Layer 4 of a small transformer language model trained on English Wikipedia (9 layers, counted from 0, width 96).
A neuron's activation on a vector x is SiLU(gate . x) times (in . x), where the dot is the dot product.

Input weights of the MLP neurons that the questions are about. A number n stands for n times 0.0059.
n1 gate: -4 26 -29 24 -33 73 -35 -22 -85 28 61 -9 -18 -60 -29 12 -17 -4 43 -56 35 -9 -25 -36 -21 19 59 39 17 38 71 -28 27 59 -18 40 -35 -56 -22 8 13 -5 -21 -9 66 -4 23 -41 0 41 -24 13 -76 27 -20 39 12 -21 -54 2 -18 -5 47 -7 10 30 -26 23 -11 55 39 3 7 -15 32 3 10 8 -17 20 10 35 -9 -3 5 44 42 29 19 13 -4 41 9 14 -11 -41
n2 gate: 47 -63 -3 -10 4 -1 -31 69 -14 -30 7 31 0 -6 -9 13 -11 -41 -39 45 5 10 27 8 18 -28 33 47 35 -67 -10 11 -21 -23 -54 -68 -32 21 -16 0 -21 -32 37 -34 6 13 -27 -10 -57 -3 -20 -50 -5 -2 28 41 -46 -42 50 -28 34 39 34 -3 -50 -27 -4 31 15 -35 36 -2 -20 -21 -5 -21 -47 -1 -3 22 5 43 11 -44 8 18 -4 22 30 -26 24 -30 -3 -3 2 -11
n22 gate: -30 -61 -62 -14 -37 0 -42 3 -8 -31 19 6 -18 -25 -6 -8 45 4 -20 6 45 0 -75 -36 1 -25 64 24 40 36 -3 -23 -14 -37 -26 2 48 28 41 40 27 15 49 -16 2 -25 71 27 7 -42 23 -27 11 -22 48 -3 -4 -57 47 -25 14 10 -18 -10 -22 8 28 -53 12 -33 -23 -10 -18 -18 14 4 40 15 -4 13 -15 -77 13 32 33 2 57 7 30 -8 6 -8 -19 31 -29 82
n33 gate: -47 -7 7 10 -26 28 -6 4 -3 48 -5 -3 -12 24 26 -24 18 2 -36 15 14 -39 -22 -13 -14 11 -21 8 -45 5 10 23 16 15 -13 -15 -6 -12 39 21 -3 -6 19 -9 15 -4 -11 26 -9 44 6 14 5 -9 10 23 30 11 -5 -27 10 -53 7 42 23 16 -25 55 29 23 19 33 18 21 28 -11 8 57 -17 34 43 7 -52 -26 40 -17 -27 -18 26 32 -34 -68 21 6 -15 17
n35 gate: 18 -12 -14 20 -3 -25 35 22 -1 8 9 22 -59 -24 9 0 -10 -22 -5 -20 -4 -12 27 54 18 -17 9 -17 -46 10 20 -11 -17 21 -22 4 -21 38 -32 70 -15 -19 -2 -1 18 13 -19 -22 -92 4 2 -44 5 -29 18 35 -6 21 -7 26 0 16 26 28 -8 -20 26 15 -2 0 -13 34 43 22 -23 -6 -22 -33 11 -26 36 50 -52 12 -2 -32 -14 -36 17 -2 0 -37 93 75 15 -11
n54 gate: 47 -29 -9 -16 10 57 45 36 -8 -64 -20 24 2 -37 -19 -7 1 17 45 0 31 -33 -32 10 39 21 -58 15 2 -79 44 1 -2 -18 2 -20 6 13 61 -28 -30 26 -32 47 54 -21 53 -25 62 35 18 -7 -46 -27 60 7 10 -42 11 9 9 -29 -40 -11 -10 -14 -6 9 -35 4 -9 -17 14 -1 16 -23 20 20 -67 -27 9 -43 17 4 26 -44 -5 8 44 20 -29 7 -8 -23 -36 30
n59 gate: 16 -17 16 -3 -18 42 -46 -23 37 8 13 -26 -24 -19 -15 8 -13 30 -15 11 4 -17 -18 2 -36 -19 23 -20 -25 -24 47 1 -59 -12 42 34 26 -26 25 33 -57 -9 -5 38 22 -5 -37 -3 9 46 -37 -27 34 -7 -14 13 -60 -13 -29 40 37 -45 -37 42 -54 5 4 -2 8 -7 31 -16 -59 -40 -10 0 -49 -3 22 10 20 -3 -42 -3 -44 16 30 -14 8 -6 54 18 33 17 -16 -50
n119 gate: -35 2 3 -21 22 16 -35 25 50 -23 -3 -1 12 -24 -13 -3 24 -53 -36 10 -19 5 -17 -5 8 -2 -53 -21 -33 -21 -36 17 -37 -9 -7 0 13 15 13 -47 -20 -13 5 -16 -17 38 49 -7 40 -24 -9 14 -25 -83 -22 9 5 64 2 5 11 -9 67 6 44 17 32 -15 12 29 -24 -34 41 2 -16 0 -18 5 -8 -30 3 44 30 33 -51 -3 -49 -1 -3 6 42 91 13 -26 -9 48
n121 gate: 14 -20 -5 22 -36 19 6 -35 20 -6 -9 -3 41 -45 81 48 9 -36 22 -39 48 -23 -48 41 -3 15 32 -15 12 32 -35 45 3 1 0 27 -2 -14 37 24 -1 -39 -12 32 -41 19 -22 -26 30 32 21 -11 13 -15 -22 -24 -44 10 21 -2 -10 -32 26 37 -6 -71 40 12 14 22 -42 27 -25 62 23 -1 14 -7 -3 36 -9 6 15 -55 -1 -67 4 6 5 -5 -19 53 -31 -14 23 24
n1 in: 3 10 16 -19 18 -18 -1 36 27 -60 -27 8 24 81 19 -59 -26 -40 9 -2 50 5 -34 32 35 51 -52 -28 -27 19 -22 11 21 -15 13 -1 -2 14 -20 61 -49 -9 6 28 -8 18 -43 23 28 -15 15 -44 53 -4 45 19 1 -15 40 44 8 -49 11 -4 -9 -2 7 -33 61 -11 -39 24 -31 35 -13 -19 20 -37 2 15 4 -10 21 2 17 -36 -39 16 -8 11 -33 -20 23 -19 -20 4
n2 in: -23 10 7 -16 -16 30 -29 13 -41 -30 -89 -19 -19 42 11 -16 29 8 -20 29 12 -13 -4 28 0 -28 9 5 24 -17 -62 16 -45 21 15 -30 -7 -36 -26 6 45 -19 -42 10 29 13 34 -11 -37 13 -62 -20 19 -2 0 -34 -34 -42 -17 -2 7 27 4 -34 10 -52 -7 35 38 -17 31 -30 -22 5 33 -4 -35 -19 -9 -32 25 -33 30 -44 34 57 29 2 27 -43 -14 18 -29 22 -11 -14
n22 in: -8 50 -18 -19 18 -75 -7 -6 8 16 53 4 9 29 32 -18 -26 46 -27 -6 -11 -16 38 47 -12 -3 50 39 -29 55 18 26 -18 -5 17 17 19 42 17 41 -29 -28 43 25 -39 -25 -6 -18 25 59 48 46 40 8 33 -20 28 38 2 -21 -5 34 -1 1 43 -44 45 -5 -40 -4 -35 3 11 35 -31 -25 11 -8 16 -29 -35 -69 12 -4 -22 -31 48 0 -59 39 6 -22 37 -15 -14 86
n33 in: 9 -23 0 -26 28 13 -35 18 21 50 15 1 32 17 0 -5 -19 1 -24 20 22 -13 30 -12 -33 11 57 21 1 -37 18 -29 51 -13 -5 27 -9 22 -9 24 -2 -22 29 -32 -26 -35 30 -11 -10 9 -9 3 5 4 -57 25 -23 22 -21 12 49 -57 -54 23 3 -25 -31 -37 16 40 42 29 -9 16 -2 51 -5 -16 -31 23 18 24 -46 -44 7 -7 -3 13 40 -21 19 -27 29 1 -39 -45
n35 in: 60 12 37 -21 -1 -4 -18 32 -55 40 -15 76 -15 -40 -20 -11 -30 16 36 29 2 -17 39 11 17 -39 30 -17 17 7 27 -58 3 -85 2 -37 -16 -53 15 -17 -18 47 3 9 -4 4 -7 51 -43 -22 26 -45 -59 -33 1 -15 6 41 13 15 7 6 -24 37 -20 20 3 37 -38 64 35 -26 17 9 -26 -32 7 -48 25 9 40 40 -22 9 -8 -3 -18 -43 26 -20 -3 31 44 -4 -27 19
n54 in: 39 7 -1 -4 11 17 49 -50 14 -38 -25 -22 12 -2 -14 -10 32 -53 -45 7 61 -30 -16 -15 -19 -11 -3 13 -33 18 22 41 -23 -13 -7 -16 35 7 8 4 -25 57 23 -8 -21 -24 -18 -29 13 54 16 -10 -61 -8 -5 28 17 -20 -9 27 -7 26 -9 -13 46 -9 5 36 -32 48 20 63 37 -35 10 19 5 13 -17 -36 70 35 33 -26 52 -71 30 -17 20 48 -78 17 -1 11 -36 10
n59 in: -33 -51 20 27 -31 0 4 -37 44 -12 33 0 10 -28 -13 -31 -15 21 -31 -11 34 19 20 -2 -7 -43 63 22 -1 10 -3 -6 -16 -10 14 19 -18 2 -46 2 -49 -31 -35 20 -28 33 17 5 14 9 -35 -12 61 15 28 -44 -78 26 -7 29 17 -8 -40 2 -34 24 39 -56 26 -6 -48 -41 -31 -16 0 30 -26 45 5 -6 -44 -16 3 7 -8 15 -10 -1 28 -26 40 12 10 0 -24 -4
n119 in: 16 0 3 -2 26 29 -61 15 60 -34 11 34 2 26 -50 37 -46 8 -10 46 17 -1 12 8 -23 42 -13 -30 13 -42 -36 12 -34 17 -20 25 25 -12 15 3 36 14 -20 -41 -40 35 43 44 28 18 33 34 0 -39 13 37 0 50 -19 5 -19 5 33 13 53 -47 -46 -39 -21 25 12 -3 -11 -10 27 62 -20 -22 -51 3 -7 45 -9 2 36 12 4 -4 9 -40 11 -19 -33 -58 19 12
n121 in: -34 -24 -3 -29 44 -32 1 -34 -23 23 27 17 -42 37 19 -33 8 2 -36 -1 -4 3 48 -45 28 58 -6 42 14 -38 29 -4 0 36 22 -3 34 8 5 -4 -13 18 55 -27 2 -8 42 -28 12 -41 36 6 3 -31 1 -18 -34 15 -22 -19 42 38 -17 -22 17 -38 66 30 20 -60 6 5 -29 -10 8 -38 14 -17 15 -16 -62 -11 -13 -14 24 15 17 15 -26 32 -38 -14 13 57 2 25

Each question shows a token from some text and the vector x that enters the MLP there. A number n stands for n times 0.026.

" were": 20 -7 -65 -8 -27 38 9 -12 -34 -28 21 -4 7 35 13 -14 -23 14 -40 -11 -11 0 -2 5 -9 -14 -1 -18 0 3 17 -40 -14 38 -29 -22 -65 -13 -7 -1 -35 -12 9 18 -47 1 -11 50 0 6 -4 -1 5 2 -3 7 8 15 23 9 -36 -17 6 -6 42 28 -30 22 15 9 -39 15 -17 -8 19 -6 -15 17 0 -5 5 -19 46 20 35 19 14 -1 -4 -2 20 39 -22 16 -7 7
The most active neuron and its activation: n1, at about 0.57

"19": 19 -2 -21 -20 -6 -3 -9 3 -9 -17 29 12 0 -3 13 6 -5 -5 -31 5 -38 7 39 1 -4 9 -5 -20 12 -20 -21 -69 -22 35 -11 0 -55 2 -48 32 -30 -14 -6 15 -27 14 -1 20 40 5 -1 -2 28 8 2 -13 15 -11 -17 -16 -9 -43 8 -13 24 28 -24 -6 -57 -16 14 1 8 -1 13 -8 48 -19 21 6 6 -39 70 -11 -14 19 28 -3 0 26 -26 30 16 21 -2 18
The three highest activations, in order: n33, n1, n54

" T": 7 37 -50 -30 26 31 15 -30 -36 16 32 1 11 42 2 21 -8 20 3 -16 -22 44 38 -1 21 -5 -10 -51 -16 -24 -9 -44 11 -2 -53 14 21 12 -5 9 -16 -29 2 30 -23 7 -56 42 -8 29 -8 -5 7 5 -10 -9 -27 -4 -19 15 -25 -19 -52 -13 31 9 -19 10 -11 -14 -34 12 0 -2 5 0 4 4 -1 31 5 13 0 -11 17 28 14 -9 2 26 -1 14 22 9 -19 17
Which of these neurons fires most? n2

"u": 4 -30 -42 7 4 6 24 21 -47 20 35 -29 -13 23 4 -8 1 33 1 17 -42 -1 14 -28 17 1 -27 -46 -2 12 -45 -28 26 -18 -39 35 24 14 -30 31 -62 -25 1 29 5 -2 10 -10 -14 -13 7 -37 6 3 10 -7 3 31 -1 -13 -23 -42 -25 -24 -7 -25 6 7 -40 -11 -4 9 -29 1 8 -2 -15 6 16 27 19 -54 20 11 15 -12 8 -4 -19 17 -6 -3 -8 -6 -1 -4
Which of these neurons fires most? n22

" app": 28 2 -33 -16 6 5 37 -11 -35 -7 20 -1 37 43 -4 -18 -24 19 -41 8 6 13 19 -38 4 -11 3 -50 9 -15 -56 16 -22 -11 -8 7 -7 -5 -1 2 1 2 -6 23 -43 -5 -44 51 -5 26 -8 -15 33 -18 -8 -2 -17 -8 -29 7 -15 -42 -4 37 36 -14 -11 13 13 -4 -58 2 17 0 23 22 0 -9 -9 5 -1 9 54 19 31 -6 -13 8 -10 5 -23 18 -39 40 8 -12
The most active neuron and its activation: n35, at about 0.22

" d": 16 38 -32 25 -2 3 -9 -15 -44 -20 18 -4 -15 37 -17 12 -7 16 -20 7 -13 -13 22 -22 -4 0 -21 -49 -8 -12 -39 -28 -3 17 -16 3 -59 29 -10 17 -4 -4 7 41 -20 10 -8 35 -20 -4 -51 -42 8 7 21 -8 -12 23 18 10 -8 -42 -23 11 12 6 -21 17 20 -31 -56 18 24 19 -33 14 -1 16 13 19 -4 23 25 5 6 48 19 26 -18 -11 15 27 -18 12 15 5
Which of these neurons fires most? n54

"my": -5 -18 -23 -16 15 32 11 -31 -5 6 1 -7 6 42 -19 7 -56 13 -36 -22 -25 26 12 -27 3 -19 -12 -8 11 1 -5 2 25 10 -61 12 -24 7 -23 -11 -15 -6 9 35 3 -11 -7 15 -6 -4 47 -11 31 26 -21 -12 7 -9 -6 25 2 -35 -22 -23 30 28 -34 21 1 -6 -34 4 -21 26 12 -10 -20 1 5 18 9 -16 51 -12 48 21 26 49 -5 15 -52 -15 -19 -3 -2 1
The three highest activations, in order: n35, n1, n33

" Sec": 51 8 -37 -24 -6 13 12 -5 -5 3 6 10 -5 4 -14 -21 15 7 -17 -13 -26 1 8 -23 7 -19 -22 -21 -7 -21 -43 -4 1 -11 -62 6 5 3 2 19 -25 10 29 28 -55 3 -21 34 12 10 -10 -41 7 -22 -14 -32 -5 -43 -20 25 -21 -21 -28 5 35 10 -34 22 -5 -47 -19 -18 25 3 28 12 -10 8 -9 41 -9 -13 62 -4 30 17 -10 2 -10 16 -14 7 -19 20 5 29
Which of these neurons fires most? n54

".\n\n": 20 6 -53 -40 -21 -7 -6 -29 -27 -5 22 -30 -20 34 29 9 -3 -8 -45 8 -43 21 16 -3 13 -15 -9 -23 25 -10 0 -50 -3 36 10 -8 19 11 -7 -9 -12 -8 -10 18 -23 -7 -19 25 2 19 15 -7 8 18 1 5 -18 -1 3 -10 -48 -49 -9 -23 -10 -3 -13 -4 14 -14 7 14 21 20 2 -19 -22 -14 7 -15 9 -25 34 -27 31 58 -14 -34 26 -4 -16 39 -11 25 15 -13
Which of these neurons fires most? n119

" S": 8 7 -51 0 16 13 2 -29 -28 8 28 -22 15 38 -29 25 3 3 -24 -43 -10 41 0 -15 37 -14 -32 -39 -9 -15 -25 -31 4 35 -46 18 -11 4 13 -4 -37 -4 -16 16 -48 8 -20 4 -6 13 -39 -30 3 1 -11 -25 18 2 -36 2 -29 -21 -18 -16 24 16 -17 20 13 -14 -11 -34 -3 0 26 28 8 47 2 14 2 -7 10 -6 13 10 8 -4 41 -24 -5 -4 -13 3 5 51
Which of these neurons fires most? n35

" College": 25 17 -49 -12 21 11 29 -12 -21 -3 26 2 5 29 -21 -2 -16 -3 -48 1 -40 35 -10 -2 -18 -11 4 -34 32 -13 -21 -38 18 -7 -27 43 -18 -31 -28 23 -31 2 3 15 -22 -11 -34 27 10 -17 -3 -5 -10 -30 7 -15 9 -19 25 27 -15 -47 -21 11 42 14 -55 0 -5 -28 -33 -11 4 11 -8 14 7 19 -10 1 5 -3 50 -10 17 23 16 21 -5 24 8 3 1 14 4 -9
The most active neuron and its activation: n121, at about 0.27

" G": 3 26 -46 -31 18 31 13 -30 -28 19 15 -34 -4 49 -24 11 5 11 -22 3 -36 21 17 -22 24 -2 -11 -13 -22 -12 -42 -15 -17 -15 -58 8 -11 7 -22 9 -3 1 17 50 -34 16 -22 21 -5 36 -23 -1 2 24 -13 -5 -43 5 -16 27 -14 -42 -28 7 21 16 -13 20 -3 -11 -14 2 28 -1 4 -14 12 -2 -12 56 -16 -6 14 9 29 30 0 -16 1 17 -13 -3 17 23 -13 2
The most active neuron and its activation: n33, at about 0.33

"G": 1 19 -14 -38 -3 17 0 -28 -17 30 36 -30 40 -4 -39 29 -15 23 -24 -15 -28 12 32 4 -6 7 -10 -26 -19 8 -35 22 22 -13 -11 7 -11 11 -16 19 -33 -8 21 55 -26 16 17 30 0 12 -11 -22 20 35 -19 -40 -23 -15 -5 25 -11 -31 -14 8 39 10 -38 39 -2 -11 19 -8 -2 4 -2 -27 16 0 6 60 6 19 17 -7 31 -18 -22 2 -20 44 -17 20 14 -2 5 -28
Which of these neurons fires most? n33

" as": 13 8 -34 -22 -16 39 22 -37 -16 -6 14 -6 12 20 22 14 -30 1 -12 7 1 -20 -5 -34 3 10 -17 8 19 -11 3 -48 1 22 -21 10 -20 1 -1 8 -14 16 19 20 -57 -11 -21 20 43 3 -31 -24 20 -5 2 16 -14 46 19 25 -49 -36 15 24 8 4 -34 13 -21 10 -14 -5 -16 9 36 -21 -45 17 -27 -1 2 -1 5 -8 52 27 -8 -12 6 23 4 38 -4 -8 -25 36
The most active neuron and its activation: n54, at about 0.64

" first": 12 25 -60 2 -11 -4 27 -28 -21 -4 1 14 -19 3 -18 -12 -19 2 -6 -5 -21 -15 29 0 4 0 9 -31 39 -16 -5 -43 -13 14 -16 -9 0 22 -6 20 38 -22 34 27 -16 -3 -11 50 -7 8 -18 4 34 19 15 -10 -8 -16 -4 4 -28 -19 -6 -17 45 12 -41 22 -13 -10 -14 0 -17 34 3 -28 -33 15 -6 12 -11 -11 48 26 63 36 -2 -9 -22 30 -9 13 -9 14 -16 4
Which of these neurons fires most? n22

"L": 32 20 -10 -16 1 -6 4 -9 -42 -13 -2 5 -25 20 -33 0 -24 20 4 -15 -18 11 18 -37 5 -9 12 -20 -14 12 -48 -17 24 8 1 13 -23 5 -4 1 -19 -1 -6 35 -17 5 -7 40 -4 10 -17 -45 -18 12 -1 -40 -13 10 22 -3 -20 -33 18 -23 37 23 -66 26 9 -23 -5 -26 -2 7 -3 -29 45 9 28 30 20 22 9 -7 41 26 -27 41 13 44 -37 23 8 -5 6 -26
Which two neurons fire most, strongest first? n1, n22

"ir": 8 26 -11 -14 12 33 -25 -18 8 -21 13 8 -12 16 -41 1 -13 2 -4 -1 -36 4 -12 1 -10 -6 -33 -31 -5 -9 -4 -24 1 13 -44 5 -23 18 -39 6 -21 -23 -3 -16 -52 -19 -26 -9 2 -8 -12 -34 33 19 8 -5 33 36 -7 -4 -27 -11 2 -11 25 -35 12 22 -14 -10 -63 -40 13 -13 21 -9 -31 4 17 25 -10 -50 -14 -11 28 2 49 20 -22 49 0 -4 -12 4 22 47
Which of these neurons fires most? n33

" B": 3 -12 -51 -47 7 26 -12 -24 -31 22 33 20 -3 37 -9 11 6 21 -25 -11 -14 15 16 16 50 -14 -20 -29 4 -1 -24 -36 -12 19 -56 -3 -21 26 -38 26 0 -16 7 39 -53 -2 -17 50 -17 -5 -16 -2 -11 10 -9 -8 -15 11 -6 23 -6 -15 -37 -17 33 -3 -24 8 -2 -22 -24 -13 26 -5 30 -21 19 7 10 3 -8 9 2 -20 8 33 10 -6 10 2 -18 14 6 3 -27 9
The three highest activations, in order: n54, n35, n2

"ary": 35 12 1 -39 1 -6 38 -49 -3 -7 8 -17 -22 13 -8 12 -27 0 -22 -10 -46 8 2 -10 -21 -15 -32 13 1 1 -12 -58 13 6 -12 15 -28 -2 -30 20 -36 5 18 24 -23 -10 -3 21 4 30 5 -9 28 13 -18 8 8 3 21 28 -1 -43 -27 -18 11 13 -46 27 11 -8 -6 -14 -4 4 38 -5 -42 52 -1 2 37 28 52 4 23 17 -2 27 -20 34 -12 17 -19 -37 11 24
Which of these neurons fires most? n121

"ime": 31 19 0 -24 6 -9 8 8 -20 9 -6 8 33 -31 -33 -4 -50 3 6 -6 -18 1 30 -22 -4 12 18 -36 19 26 -12 -51 24 -11 -3 37 -14 25 -17 18 -12 -8 -5 24 -26 -10 -13 13 -3 14 -18 -17 25 31 -4 17 14 -15 20 -8 -16 -33 -1 7 30 -3 -49 44 -5 -15 10 -15 -14 19 5 -3 -10 27 3 48 -7 -26 27 10 60 22 21 -14 -25 28 -37 10 16 -3 -14 46
The most active neuron and its activation: n1, at about 0.52